Layer 6 of a small transformer language model trained on English Wikipedia (9 layers, counted from 0, width 128).
Take only the direct path to the model's output, skipping the later layers: a vector added to the residual stream pushes a token's score in proportion to its dot product with that token's output vector.

Output vectors of the tokens that the questions are about. A number n stands for n times 0.018.
"st": -13 0 3 9 -15 -18 37 20 -24 27 -24 -9 -62 33 26 43 13 -27 16 -17 32 -15 -55 -4 1 -12 38 1 2 37 -9 -2 29 15 23 55 47 -6 30 -6 -35 49 19 0 -65 34 -72 10 -90 9 -21 -19 17 16 -23 18 -2 -9 -16 -34 19 20 -12 -43 21 42 14 19 -10 5 14 -49 -41 30 14 63 37 -18 11 -28 -5 -29 -44 25 6 -18 -41 -11 30 10 5 6 3 -10 -12 5 -25 -20 -23 13 17 14 17 16 -19 -5 -37 -1 -17 -25 14 14 -18 6 -8 14 5 35 -15 -68 26 -24 10 19 -26 33 -11 57
"outh": 15 -15 11 -28 -10 31 29 13 -23 2 -11 -25 30 31 5 14 14 -7 2 -11 -27 61 -29 -12 0 36 22 -2 -21 45 -27 13 19 -43 58 4 -32 50 2 35 -11 -6 -27 -16 -22 10 23 -22 9 63 -11 -31 -4 -35 56 48 7 -17 23 0 13 -28 50 -14 50 19 -45 -10 -29 52 -17 -24 -19 37 42 -42 -40 6 68 58 -1 -38 -65 -37 -45 -5 55 31 7 28 -12 6 20 -9 -40 -29 7 -6 19 -53 11 13 13 35 -69 -41 3 27 -31 -63 8 7 -31 -4 -47 74 -35 -31 -15 -3 11 -9 -7 6 12 3 -42 -9
"ember": 49 39 70 -31 25 -23 20 -2 18 58 13 -73 15 6 -11 -10 20 -32 -2 29 26 -17 -48 19 -7 -53 -30 -45 -13 -8 -31 1 -23 -31 10 39 -22 38 34 20 49 -39 -2 -21 19 -70 -13 -52 -9 -35 -32 -35 37 25 78 -37 36 -45 -37 34 -17 31 14 -2 13 -1 16 -1 28 65 -32 -22 -26 -48 40 -35 17 -25 -25 -25 -6 27 -10 1 -13 1 54 44 -24 -7 42 36 -16 16 22 -42 45 -3 20 28 -49 -1 -61 25 -22 -30 45 -9 58 -80 23 -16 38 58 92 0 -1 3 47 -64 -20 -23 38 18 -46 -21 -22 -45
"|---|---": 7 30 -22 6 36 1 35 -23 15 -30 -32 37 32 -40 -23 18 47 -3 40 -9 -50 11 19 -26 -38 -6 28 -43 49 13 8 48 -23 2 -11 -37 38 13 -14 62 -34 24 -62 -23 9 -51 -36 -49 14 8 12 31 -24 36 -17 56 5 -36 -17 -17 24 -23 -18 8 40 -44 55 -36 36 21 -19 14 8 25 -5 -31 33 42 -28 19 -14 -19 43 -76 17 44 -27 16 90 -20 -16 -20 -23 33 -20 19 24 -17 -25 30 23 -19 -50 -41 -12 -49 -22 -61 15 -30 38 -13 0 -45 23 11 -19 -7 70 -16 -24 28 17 15 3 5 8 6
"it": 11 19 -3 28 11 -11 29 -25 -30 -5 47 -10 9 11 -1 -12 17 -6 10 -27 35 -1 10 7 8 -20 -46 -52 -43 3 7 26 12 5 49 -58 26 -7 -25 30 -18 29 -20 7 -27 -30 25 -30 -47 -36 -39 6 29 35 -37 -30 4 -33 -8 23 -11 -37 19 20 16 24 -40 -7 -20 38 15 -5 17 13 -10 16 -2 -16 -20 -29 31 29 7 -1 34 29 -51 9 -38 26 12 8 -29 -2 -18 22 27 17 32 17 -2 17 -11 56 22 -65 -27 31 6 42 -36 35 -33 21 -15 -27 18 -19 0 -8 22 -9 36 13 -35 -8 3 -8
"igh": -66 49 54 25 17 -34 44 9 -44 2 19 1 -25 23 32 -26 5 4 -35 -2 5 -12 3 2 1 -1 19 -7 -6 33 -32 12 -48 -19 30 -27 -44 -50 48 37 -40 8 -24 -14 -8 16 1 -49 -26 -29 9 32 -38 -10 15 -9 -23 -52 -3 -25 48 -15 -5 -34 -2 -24 -19 -9 -51 3 7 2 24 30 -14 7 -24 -30 31 23 26 -8 17 14 -2 -20 -7 0 -39 20 1 -38 -15 25 -16 27 17 -32 18 -39 39 -7 -8 15 -28 34 45 1 29 60 5 60 44 -5 14 26 -19 -3 19 -16 11 9 58 61 -14 -35 9 -26
"ton": -13 -70 17 26 20 3 7 6 -39 22 18 -28 8 -4 41 42 4 11 -27 9 -38 47 58 -4 -26 22 44 -23 0 5 1 -6 -40 4 -6 76 43 10 55 -7 -7 13 13 -14 -79 -1 -7 47 -36 14 -79 -53 -63 -3 11 -21 -8 -21 0 -14 -2 -35 5 12 2 -14 -18 -27 31 42 40 -37 10 22 -18 59 39 -59 18 89 8 -14 24 1 -41 -22 -32 8 -2 -33 40 40 -58 -40 11 32 48 -51 11 -56 18 -34 -6 -5 -27 -42 -5 -31 21 14 45 47 5 14 24 69 -11 -33 -13 -18 14 -20 -48 8 -18 20 -14 30
" of": -14 12 30 -28 20 -36 -14 40 24 -8 35 -23 43 16 24 -20 -38 22 -18 8 -12 -22 -5 2 9 35 6 6 7 -2 -19 -23 -30 -3 -38 -3 43 -10 -6 -14 -7 -38 -5 8 14 -2 -39 -11 -8 -23 -20 -26 -4 7 11 1 32 25 -35 3 -13 27 22 -54 12 -20 36 2 18 -12 5 2 16 17 -23 0 16 -2 -5 0 -29 -13 -12 30 15 30 22 -16 -14 18 16 -14 0 -25 15 -12 20 3 3 -31 22 -17 24 -15 36 34 -37 -41 -32 17 -31 10 2 4 -3 12 19 0 11 13 17 8 24 6 -26 -20 1 31
"te": 17 -41 23 5 -20 33 13 27 -7 14 36 -57 -2 -11 34 -19 44 -37 7 -2 3 -21 0 17 -17 -28 63 -1 7 -8 -20 -17 -5 5 -16 29 -15 26 53 -6 -32 15 -6 -10 -2 -65 -29 76 -20 -11 -53 -9 -23 -34 12 21 1 -49 -13 -50 43 -1 10 -15 -50 -18 10 16 13 -4 21 24 14 35 41 21 36 8 24 -7 -7 -47 42 19 -9 -42 -7 -31 25 41 44 -1 38 11 5 1 -14 -19 44 6 6 -18 46 -51 -53 -85 -21 12 -66 -36 -14 -15 43 8 59 19 20 -2 9 -11 -14 -33 -18 5 22 42 29 -25
"el": 2 9 -19 -12 32 16 -13 -34 -18 -19 18 -13 26 5 7 -3 -16 6 3 0 8 -6 -5 -8 4 10 13 -11 15 -18 -18 35 26 25 23 14 -26 -28 34 13 19 5 -19 6 2 -47 41 -34 -3 44 29 7 40 -11 -33 0 60 -45 -17 -7 -38 17 0 -17 58 9 -11 3 -33 5 2 25 28 43 -15 -52 38 -30 35 -21 19 18 17 20 32 -27 11 33 -41 -6 18 8 -14 33 -23 -47 55 -46 -26 -49 -54 -37 4 13 -5 4 -8 -21 18 9 -47 3 12 10 -64 -1 -15 62 2 22 -21 -27 13 27 14 -38 -28 5
"em": 27 -1 -4 -44 -25 41 -15 4 -7 11 32 20 -61 5 16 5 19 21 25 32 -18 5 -34 -21 10 -42 12 29 -54 18 -18 -3 13 -51 14 -15 -1 -22 2 16 50 -22 -12 1 35 -56 23 -25 16 -51 10 -2 25 -12 17 18 -2 -38 13 -24 -43 7 34 -7 17 65 39 39 -21 18 37 -25 35 47 -29 -49 -43 -49 6 13 38 27 37 1 -28 30 -24 18 -19 -12 37 -17 -17 17 1 -47 25 -7 -21 -46 -22 47 14 28 29 -28 46 -30 8 -25 -17 -25 9 28 -7 -16 -47 13 -13 -7 -4 -21 36 3 25 -1 3 -15
"ace": 24 -8 26 13 59 -7 -17 -38 3 65 20 -42 28 46 -16 12 -41 -10 27 40 -13 33 65 39 -19 15 0 29 -11 -34 12 27 6 -45 7 -7 7 50 22 70 -9 -25 -10 -14 -41 -13 41 -2 -61 2 -60 11 28 36 34 16 1 -59 -12 -2 -20 -52 -30 66 -24 -67 3 26 -20 -20 23 -21 33 -15 19 -21 -24 12 2 -30 -43 -13 -22 11 -7 -15 18 -6 -8 -7 -5 48 -12 6 20 -35 56 -57 -12 -6 -10 5 4 9 25 4 -3 -65 -14 -30 -11 18 -15 -34 -11 66 8 -24 -57 20 19 -14 11 25 -12 21 37 -24
"v": 11 11 -16 -10 -40 24 10 -18 -29 -1 4 -20 17 6 18 -22 -8 -40 5 -8 0 -5 -2 -8 40 6 -21 -17 -1 29 -27 -29 9 -20 -14 7 31 -4 23 -3 17 3 28 3 -15 38 38 13 -16 -35 38 -35 26 7 2 -5 -26 -37 12 -14 66 -22 -4 14 -25 14 41 10 -19 72 71 -42 -17 38 28 25 -29 -33 -26 6 32 22 8 17 -30 2 -34 -6 26 -2 6 21 35 12 -18 6 -23 -11 10 21 45 -8 16 -24 -17 3 -41 -39 -13 17 -9 9 19 -9 -13 -46 15 36 -46 -8 -7 -45 27 17 -28 21 -30 -38
"on": 30 8 3 -3 26 16 -35 12 -31 19 32 8 24 -22 -1 6 37 1 -18 31 43 11 -38 64 14 42 -32 12 -27 17 -17 -7 -10 -1 39 -7 0 -41 -8 -39 23 -31 33 7 -28 -1 42 -42 -21 -22 -22 53 -22 -21 2 -3 10 -30 -16 -32 22 8 8 26 28 -8 41 3 6 40 11 34 0 5 -26 -46 -42 -32 18 -10 -30 14 -29 -5 1 -25 -36 -16 0 -2 51 -10 -38 -39 -1 -34 8 -17 -14 -21 -2 42 -3 -1 21 -16 7 26 18 -12 25 -40 -19 -55 25 30 -5 19 46 36 6 36 -10 -77 7 2 33 -19
"ade": 12 -12 -8 -30 18 35 -21 1 -2 -14 29 -39 63 8 -40 18 35 -52 19 4 48 -24 8 -38 -35 -1 -44 -4 -5 10 -1 -14 -56 -30 1 15 -9 30 2 6 46 -12 6 -11 -6 -1 27 -35 -81 22 -56 15 23 39 11 -7 15 -49 -2 -16 17 26 -7 3 -20 15 -25 -15 39 10 -30 34 12 11 40 -36 -9 -1 -14 -11 73 21 -32 -3 -19 24 4 -29 6 2 -14 -2 11 23 -5 -66 -2 -54 -2 39 42 40 -31 14 11 -29 16 38 -6 48 51 13 31 -17 21 8 -11 2 -52 -8 -44 -23 10 27 -56 62 26 -10
"port": 46 0 -22 12 45 -21 29 -31 -27 18 -5 -53 -3 -27 -33 7 -39 31 48 0 -8 52 12 -58 15 23 40 -4 -1 12 -14 0 -11 -37 33 50 36 3 12 -59 -5 -7 3 -13 -28 -11 -52 -2 7 -6 -1 -32 5 -30 -8 -28 11 -40 42 2 -6 32 54 39 -20 43 22 -20 -60 50 55 -17 -34 17 -23 -29 -13 2 10 -4 45 -59 10 10 -29 11 40 42 -27 4 6 -43 52 -65 -24 -25 20 -14 41 17 54 23 -1 -3 -53 -11 -27 14 -12 -3 -25 54 18 -44 4 -2 -3 25 36 13 -23 -6 4 -9 5 38 -26 -29
"D": 16 -48 4 4 12 0 22 -31 6 16 -14 33 4 14 -32 -35 -21 -13 -5 -25 -2 -46 -31 -16 8 -15 -6 8 34 -25 19 20 14 36 -10 5 -11 52 -14 33 -21 1 5 -3 28 -17 -12 -55 19 -14 -4 -1 6 -20 -15 20 -7 -42 25 -41 -44 -21 11 -10 30 -16 40 -18 21 57 7 20 -21 1 -18 -6 17 -25 -1 -3 -2 13 11 15 -51 -21 -17 18 -6 -2 -9 -33 20 7 38 2 -5 16 44 -19 18 -23 16 -30 6 0 25 26 47 -24 39 20 -20 7 29 30 -42 -27 6 -9 -24 35 -25 -7 -15 42 22 26
"gh": -37 -38 -5 -41 52 10 -3 -21 -32 -44 13 5 57 65 15 -53 38 11 4 -31 34 -15 23 -3 -40 33 34 -21 -10 93 22 11 -11 47 5 -36 27 -9 35 -26 23 -32 27 -20 -54 -17 -15 31 -62 23 39 -19 -46 -3 -36 8 -56 -42 29 16 31 4 -4 9 5 7 6 -39 8 76 -24 -35 -34 19 47 21 54 22 -20 35 31 -23 -22 12 -18 -59 -42 -13 32 -8 2 10 -15 21 -13 70 25 -42 -24 -33 40 6 -55 1 15 8 -13 -8 15 -36 41 53 5 35 -14 39 21 -22 -46 20 -36 -41 -12 0 36 -35 -64 22
"ag": 22 -16 -10 -25 24 22 -16 -56 -10 -17 -15 -19 42 19 16 -10 13 -36 -8 -37 -18 -2 23 24 0 63 3 -5 -23 7 19 65 15 -30 1 -33 -27 -32 39 28 7 8 -55 1 -34 6 13 -15 -12 -10 -26 19 25 16 43 -50 -34 -51 9 2 -19 60 8 -34 10 -5 -12 -2 36 29 34 24 -37 23 -1 -41 -16 -19 -33 20 4 10 8 10 -46 -42 -14 7 -14 27 34 -4 18 4 1 10 -14 3 -10 -2 59 27 -19 47 2 28 14 23 29 18 -27 -39 3 -19 10 5 7 4 2 8 -20 -9 -5 -8 3 -7 1 -13
"ction": -26 -8 10 -38 -7 16 -2 -46 8 7 -8 8 -2 -48 -9 -29 -16 5 -24 -27 -7 -30 49 21 -17 -11 -55 -7 -24 -9 -10 32 27 15 -30 -31 -6 45 81 39 9 25 -6 -15 79 13 -24 40 -4 0 39 -35 -15 30 -26 -21 -26 -13 -50 38 26 40 45 -19 7 33 6 -35 -7 58 42 -43 -13 17 13 25 13 -26 10 -22 20 -33 -29 -24 5 28 -21 -13 -10 27 -54 15 11 16 55 22 14 -21 -17 -57 12 37 38 6 50 -1 -56 -15 45 -37 20 0 19 -28 57 -24 -5 -51 38 -10 17 -40 -22 27 -3 26 -31 -42

Each question shows what one neuron of this layer's MLP adds at an activation of 1. A number n stands for n times 0.005.

n229: -2 -16 17 -10 -10 -15 15 8 -17 1 22 24 8 -8 -21 11 8 -3 -7 -13 6 17 26 2 -25 1 -7 -2 -6 -18 -24 27 -5 -9 -17 39 11 -1 -23 5 38 9 -35 15 6 3 6 -30 -48 7 17 15 -23 -6 -49 4 -7 -13 15 -6 -5 -38 -13 10 9 2 -7 -20 11 -2 2 -2 -13 -1 37 -1 -6 19 -4 -9 -24 7 44 2 -16 5 7 -7 18 -26 -22 8 1 -6 3 16 -20 -8 12 25 19 21 25 24 38 32 -8 5 9 -12 41 3 -4 -11 -31 12 -1 47 -32 -16 -12 -14 -37 6 -12 25 -16 6
Pushed up most: "ade"

n256: -1 -14 14 11 -17 4 -5 4 -23 -19 -32 6 5 5 -44 7 11 2 39 28 31 -3 -7 -27 -14 16 -1 -14 -6 5 -21 -16 -5 -5 -16 39 12 -4 11 -2 -17 -7 -12 40 -8 23 3 -2 10 3 -12 -14 10 -15 26 -25 6 -36 27 17 -20 34 22 -3 -10 -20 -9 38 -3 31 20 -9 -17 43 18 0 20 3 19 33 -23 -27 8 4 -9 -33 -2 0 -6 -25 20 -2 26 -14 -22 4 19 6 -32 -15 -22 -13 -8 29 6 12 -19 10 42 -15 12 -9 1 15 -21 17 7 19 10 13 -30 -21 -25 -31 -2 -13 7 3
Which of these tokens does it push down most? "it"

n318: 19 5 -19 -12 -9 -23 -7 3 -39 -9 0 23 -12 -12 -17 41 -9 -22 -19 -18 -15 2 0 30 -13 11 -32 6 -6 8 12 37 17 11 24 -8 44 12 -21 -29 -12 -7 14 -14 23 -31 -28 18 -20 -12 -9 -25 31 2 10 1 -3 -33 -8 -14 24 9 -10 6 23 2 -3 0 -3 20 -31 -26 12 4 9 0 -37 -12 11 26 -5 -10 -21 7 6 6 24 -13 23 18 9 8 9 -7 29 -7 3 -2 -7 2 -7 -10 -24 -8 25 -20 -7 -9 -6 14 11 -1 -10 21 3 18 -10 -9 -1 14 26 -22 7 0 -1 -11 36 47
Which of these tokens does it push down most? "igh"

n57: -13 -6 -40 38 -11 -6 32 6 -4 20 -18 -7 1 6 0 2 -10 13 24 25 5 -37 2 25 3 1 -15 13 -10 -21 0 -7 -13 36 -2 -29 -8 19 0 7 -57 -40 -17 -17 -18 -11 -3 -2 4 30 -2 14 45 -1 -21 -28 11 -17 17 37 0 15 15 -20 9 17 -13 -11 -31 16 -16 32 18 -12 -17 -18 -16 29 20 24 25 -8 8 7 12 24 -30 8 11 -22 -4 6 2 9 -58 15 -21 8 0 7 -8 20 19 14 12 11 29 -30 1 8 -19 27 6 -9 20 6 16 -31 20 -41 -14 14 -6 1 -8 -38 11 -10
Which three tokens does it push up most, strongest first? "it", "igh", "|---|---"

n174: 21 -2 -14 -19 -21 13 -9 -24 -6 2 -3 -5 -6 -10 -27 -48 5 -15 -27 22 -14 -3 28 17 -2 -27 21 -21 -34 -23 -2 -12 -15 -4 -20 9 8 57 30 35 -2 15 18 21 17 6 -21 -5 -1 -17 15 12 0 11 8 9 -19 6 -23 -20 -9 -17 27 6 20 13 3 -8 -11 19 -6 -3 -4 2 -5 2 3 -32 -1 32 10 21 12 -12 -19 -33 24 26 -18 -3 -7 -35 -1 8 21 -3 -23 2 -3 1 4 -5 17 -29 7 -9 23 24 29 -20 28 -5 -6 -22 36 -32 3 -6 17 -8 28 -11 27 -7 42 20 -20 -14
Pushed up most: "ction"

n226: 12 2 13 -3 -13 8 -12 6 -23 -38 -41 -1 8 -9 -14 -1 -15 29 -9 -6 20 2 23 34 26 -3 -67 -1 43 -12 15 19 -33 -3 -3 -4 -37 -14 2 -1 26 -7 -7 43 9 16 27 -5 24 20 6 -11 -18 29 6 2 19 2 -17 8 -9 -3 -14 26 25 -5 -35 20 -24 -8 7 -5 16 20 8 -5 -15 1 -43 -23 -41 30 33 -16 4 -21 5 19 11 21 -22 29 -6 -1 39 16 17 -10 -23 -16 -12 18 3 -2 9 -12 -44 4 -24 -15 5 2 0 26 -22 -9 18 1 -13 -2 -2 -13 0 25 18 -23 -25 9
Pushed up most: "el"

n152: -27 -7 -6 12 -22 -4 -2 20 7 20 -10 20 38 4 17 44 -21 -30 26 -23 2 -3 28 14 21 -3 -19 13 7 7 -22 -18 -29 -10 -29 -24 21 11 -29 46 26 2 9 31 -5 3 14 -1 -17 4 12 11 -5 -3 3 12 8 -16 4 26 -33 -35 18 19 -30 2 12 -19 -23 -42 13 -22 12 -22 -8 -13 -11 1 -3 -6 -7 2 29 -1 -6 13 -22 -9 -15 29 -5 20 -11 6 0 -7 -15 16 -13 -1 13 3 4 -5 -8 50 -18 2 -28 -16 -24 -4 -21 17 2 -21 -1 -4 -2 4 -13 -5 64 -18 33 3 0 23
Pushed up most: "ace"

n125: -30 -3 15 -43 2 -32 -34 13 -16 1 3 -5 24 -4 6 16 -24 -10 -15 -22 -18 -16 14 -17 8 -2 23 -30 29 6 -16 24 -7 -7 16 10 -23 10 9 5 -10 -9 -4 35 1 26 17 -9 -6 16 -30 -15 -24 17 -12 -1 21 20 14 -10 14 -12 4 9 32 -29 12 -19 -7 30 -29 24 -2 -30 3 0 -1 -14 -3 2 27 -4 0 -3 9 0 6 30 9 -5 42 21 35 6 20 33 6 16 17 -16 -22 -41 -27 52 6 -15 16 3 9 -23 -18 6 -14 -10 -19 -9 3 31 -7 13 -15 -4 -12 33 -9 -27 14 -6
Pushed up most: "el"

n177: 0 -7 14 -24 -19 1 -8 18 -3 26 8 7 -42 27 8 -2 -6 -3 8 11 0 1 15 -47 -6 17 2 24 -27 37 19 -1 2 -5 1 -23 -36 12 14 13 7 -22 -37 -27 -11 -2 -26 -5 16 33 2 8 7 -22 10 58 1 -16 -30 1 -18 -18 -4 -14 21 -8 -5 -9 -1 12 11 -10 -21 20 2 12 11 -30 -30 -10 17 8 23 23 -10 -42 -3 2 -9 17 16 -3 26 29 -16 6 -16 -26 18 5 14 -22 -4 -28 1 9 42 -15 -2 18 14 -4 -4 -23 14 -34 2 -1 9 11 11 31 8 20 -35 20 1 28
Which three tokens does it push up most, strongest first? "igh", "D", "em"

n244: 13 20 -33 -7 5 3 -23 58 -22 12 -14 11 -12 2 3 -20 -46 -12 -11 -7 -32 2 -14 40 -9 -3 -15 -27 4 -5 1 -8 5 -4 13 18 -20 13 13 -6 -9 9 33 21 12 -9 1 22 6 -24 -29 8 -14 -22 26 -3 24 21 -26 1 25 -27 21 23 -3 -11 18 -32 26 39 -1 -1 -13 -31 4 22 43 -14 -15 1 -37 -30 -30 2 -12 -10 3 -20 -4 6 -13 25 15 -18 2 22 11 6 17 -43 36 1 9 6 -1 -14 3 -32 -26 39 13 5 15 -2 5 14 7 -9 0 7 -24 47 -2 37 -40 -15 14 -6
Pushed up most: "ton"

n223: 12 -12 24 2 35 1 15 26 -28 12 15 -14 14 -1 -5 6 -40 31 18 14 24 -1 11 -13 -4 -6 -35 8 -2 9 9 -17 -5 -15 -43 39 -3 13 -20 -19 13 24 8 -21 54 -20 6 25 3 61 25 7 -12 -21 9 -1 14 17 9 -13 21 -16 15 12 -26 26 -8 2 28 -18 20 -18 -14 -38 11 -6 1 -3 -18 -34 -24 10 -11 7 -17 -9 -23 -16 -1 -22 -11 2 -8 5 -17 -21 -15 6 -1 4 19 17 -9 -10 -9 -19 3 -19 -25 3 20 -23 12 17 -5 19 -20 -33 15 29 -2 16 11 5 -26 7 16 -4
Pushed up most: "ade"

n6: 5 -17 -6 30 -12 -9 -24 24 -29 -25 -11 6 14 20 8 29 8 -4 -5 -9 26 2 -5 30 10 -27 3 4 -9 -2 -5 -6 -1 21 19 -12 21 -16 13 22 -7 12 26 -35 -1 1 -5 -7 5 3 -20 27 3 25 5 -14 26 16 13 6 25 39 -26 -36 -19 44 -6 -10 -25 -23 8 -1 -9 19 11 -17 27 -1 8 -13 1 -28 1 -7 -6 -4 -3 2 55 -2 8 -2 8 0 -20 -18 -9 -2 -23 22 -1 -1 23 -26 -1 -40 -15 9 17 -8 4 -2 39 15 -13 -6 26 -24 -29 3 -7 -11 23 8 -8 15 -16 -12
Pushed up most: "st"

n186: -5 -6 24 -9 17 9 23 -5 1 35 7 -5 -8 3 7 -23 13 -33 37 -1 -21 -36 -33 11 -9 21 3 -12 -13 -15 -17 36 10 32 25 -14 -20 7 -26 -10 -1 7 -40 -33 -7 28 -4 20 3 -14 23 -1 11 16 -28 3 0 -9 5 13 17 20 -10 -4 -1 21 -9 -15 -33 -3 15 27 -8 -3 4 -6 -10 11 4 2 14 12 -8 -8 13 -12 -21 -1 -16 -33 31 0 -12 11 -49 -30 14 1 -25 -12 5 -1 62 1 3 18 8 -25 18 -9 -38 1 24 -20 7 -6 -19 5 26 -2 41 6 32 -6 14 1 2 -12
Which of these tokens does it push down most? "ton"

n3: 24 -2 -14 -10 2 21 3 -23 -15 19 19 15 2 9 0 -2 -7 -5 5 -7 -7 13 1 -10 -9 -12 0 -4 -4 9 -15 18 6 33 22 -10 4 2 -14 16 -35 2 12 -87 -3 7 -4 7 -12 0 -20 6 13 -22 0 8 11 -43 19 -5 5 -12 -21 -9 44 9 -11 -12 4 2 -6 1 -11 -3 35 5 -7 11 33 -9 21 22 -1 12 -5 -17 4 -21 -39 -14 -8 -22 -21 28 -15 2 -12 -1 20 -11 20 27 -16 0 38 0 0 -5 3 9 4 -9 12 -17 -7 2 4 -16 24 9 -2 14 -13 16 12 -13 -11 -1
Which of these tokens does it push down most? " of"

n298: 5 18 19 -11 7 14 7 28 -15 -12 9 -4 3 13 26 1 4 13 1 -9 13 4 13 14 7 18 1 -32 -7 12 18 3 -1 -14 14 14 2 5 -24 25 -13 9 10 -57 -8 -22 -14 -2 3 -23 -22 40 12 -22 -4 15 3 -81 5 -11 23 -12 -17 -19 0 -14 3 11 11 9 19 -2 -19 18 -7 12 -2 -2 -16 2 -44 4 10 31 -4 -22 28 10 -9 -19 -3 -25 6 -15 -23 -27 11 15 25 15 -25 -4 25 17 3 5 4 -3 32 10 -37 -3 -8 2 -4 0 -5 10 20 13 12 -3 -16 -30 -3 0 -15 4
Which of these tokens does it push down most? "ction"

n195: 22 17 -1 -14 -19 -20 14 -13 4 4 7 5 -1 1 14 7 15 20 -25 -19 -6 6 13 19 -13 -12 -17 -15 4 37 -10 -9 -8 -21 23 -1 -6 13 47 -4 14 3 -5 -30 10 -43 -19 -7 -20 16 -23 -20 -18 -8 2 30 -17 -39 17 -3 28 3 -2 3 -26 -26 -8 5 -8 -5 32 -20 34 12 8 24 -2 -23 -7 -13 0 -30 13 1 15 19 3 16 14 0 -15 -31 -13 -14 8 -22 1 10 3 20 1 14 -6 -6 -6 2 19 -1 45 -13 16 32 6 23 -13 9 5 -18 4 29 7 -10 -41 22 11 -11 13 36
Pushed up most: "ton"

n269: 8 19 -1 20 1 3 19 -15 26 21 1 -8 -6 -46 10 1 10 -23 -7 -13 7 -6 6 -2 9 -6 -1 -22 -15 13 -18 26 -18 -20 -7 -23 5 21 55 -13 1 -10 -6 5 7 -14 23 -19 -19 0 -12 -1 -22 24 -7 11 35 -13 -3 13 2 2 2 7 6 45 -48 12 20 7 27 8 3 34 18 20 -27 17 -14 18 -4 -22 21 12 -4 -13 -6 -36 -19 22 15 -43 12 3 22 -37 -6 29 12 15 13 13 -13 17 12 -26 9 -14 7 -36 9 17 -5 -24 19 1 -26 29 -5 6 -15 21 6 -15 9 -2 -29 -38
Which of these tokens does it push down most? " of"

n171: 10 -9 13 22 20 -19 -3 19 26 -20 27 -28 -5 16 -21 -32 15 12 3 -3 -6 -7 13 20 -4 22 17 14 -3 2 -5 -5 7 21 -1 9 5 24 -20 -47 -4 21 -19 -7 -39 5 2 6 -46 -29 23 -16 35 2 18 -2 -1 4 16 -27 6 10 -27 -9 6 -17 7 8 0 24 -11 13 1 -31 -10 35 18 37 8 -36 -15 -1 1 -12 16 -3 18 -12 15 -6 7 -10 -37 11 15 -6 -9 3 23 -20 14 -31 13 8 -6 -20 -31 -1 -9 -20 -4 -7 7 0 -7 7 32 7 17 16 8 -12 -17 -11 -10 -5 24 15
Pushed up most: "te"

n10: -17 5 -18 37 -8 9 -10 14 -15 -11 -32 12 -16 -6 7 -11 -45 12 3 18 11 -1 -14 27 3 -27 -19 13 23 -19 5 -11 -37 -3 -4 19 11 30 9 12 10 -12 -10 -43 -41 -18 1 10 -10 8 -16 -19 0 3 77 13 -4 -5 15 17 10 1 18 1 -24 22 -7 43 31 30 7 -20 -2 18 3 -19 31 -56 -4 30 -25 -13 30 0 1 13 4 10 24 10 -33 -21 -6 -1 2 -16 -10 -14 4 -19 -8 18 -8 -7 23 1 -5 -16 -9 -23 10 6 19 -5 16 25 -24 4 0 -30 22 -6 -25 -4 -25 -6 5 19
Which of these tokens does it push down most? "it"

n188: -28 -3 13 -10 1 -8 -17 -7 -9 -4 -4 24 8 3 -16 -35 10 -22 -11 14 -25 -18 -22 30 15 4 -6 -16 11 -25 -16 -20 -28 13 44 18 -25 -22 -6 -11 5 32 31 13 -2 28 0 -27 -3 -14 -4 -26 18 12 7 -16 -13 32 35 33 13 29 -30 1 3 3 5 6 -19 -16 18 10 1 11 6 21 17 7 31 9 13 11 25 -15 -2 11 -6 -13 19 -7 -15 -22 24 6 -41 -3 1 20 -36 12 7 8 -17 -13 9 -1 8 -4 22 -7 -19 11 -18 -8 6 3 -24 3 -24 18 0 -4 -20 25 -6 17 8 -20
Pushed up most: "v"

n202: -13 8 -18 -5 -36 7 -2 4 -12 -3 30 -11 33 -6 -3 29 -1 12 9 15 -28 -11 7 -1 -19 10 25 19 21 -2 8 -23 -32 -29 -19 31 -11 20 -13 -6 -1 -31 -29 52 -38 30 -5 16 1 -50 13 23 -35 21 25 12 -19 9 27 1 17 -9 -30 -30 -28 11 -4 -21 -11 -5 -44 5 4 -18 -19 -23 -1 42 10 -3 8 3 5 15 7 13 -23 21 -1 -16 32 21 -13 39 -16 3 -14 3 -16 -25 -6 17 10 20 19 2 -2 -7 2 -10 9 9 7 -34 34 19 2 24 6 2 -4 21 -22 7 -29 7 -27 -14
Which of these tokens does it push down most? "it"

n319: -2 -58 4 12 -13 8 -20 40 -6 -9 1 -6 15 -3 4 8 -1 -17 -6 -16 -11 -34 2 7 3 -40 1 -25 5 -8 25 -4 -6 27 1 14 24 -3 -2 13 -4 18 -23 4 -35 20 20 -1 13 -5 47 -1 -48 2 12 -11 -8 -15 13 -36 -13 46 12 0 -3 -33 -6 16 -30 -2 -44 8 13 -5 -1 13 -12 -7 6 39 0 -3 16 3 12 27 -8 -21 14 -34 -13 0 -32 -21 -5 15 15 -3 6 -17 24 21 -23 14 23 -4 -12 3 13 -18 -7 -33 25 -15 14 19 5 -1 10 -8 18 38 9 6 23 1 2 -15
Pushed up most: "ton"

n283: 14 24 -5 -23 14 5 33 -39 21 13 -4 0 -1 18 -16 -48 -23 13 -12 -4 5 26 14 20 -4 2 10 -25 3 -36 15 -12 10 -33 -13 -16 -16 -21 28 24 -3 -6 -28 -19 3 7 19 -2 -27 25 19 -11 17 -6 -1 6 10 -8 -23 -15 21 27 8 24 -2 -5 5 -5 21 11 16 3 -2 -3 5 -29 -30 23 30 -3 3 19 7 -14 6 -18 7 15 -14 -6 -6 1 -7 -2 -2 -17 22 -16 11 12 -18 -13 -25 -13 17 -9 2 -12 9 -14 -2 26 -3 6 -10 23 16 -22 35 -6 39 -40 -15 -1 21 -15 29 -6
Pushed up most: "ace"

n268: -24 -26 8 -3 27 41 6 -2 -21 6 11 6 0 8 9 -14 -48 7 -4 -26 -8 6 7 14 -4 -16 0 27 12 -13 -31 3 -16 -6 -2 1 -5 -6 43 11 -1 -7 14 7 9 -12 -21 23 -12 15 6 7 -14 -2 19 8 2 -26 20 -26 1 -19 17 -31 10 30 -17 3 -12 -22 -5 19 1 -30 -4 -35 -12 -35 -17 -12 -3 16 12 -10 4 1 29 15 18 14 -32 1 12 5 -12 32 -34 -13 -15 -6 -15 8 12 53 26 -5 -18 6 2 12 18 19 -27 5 4 -3 -1 37 6 -20 -27 12 16 12 -18 35 18 -16
Which of these tokens does it push down most? "|---|---"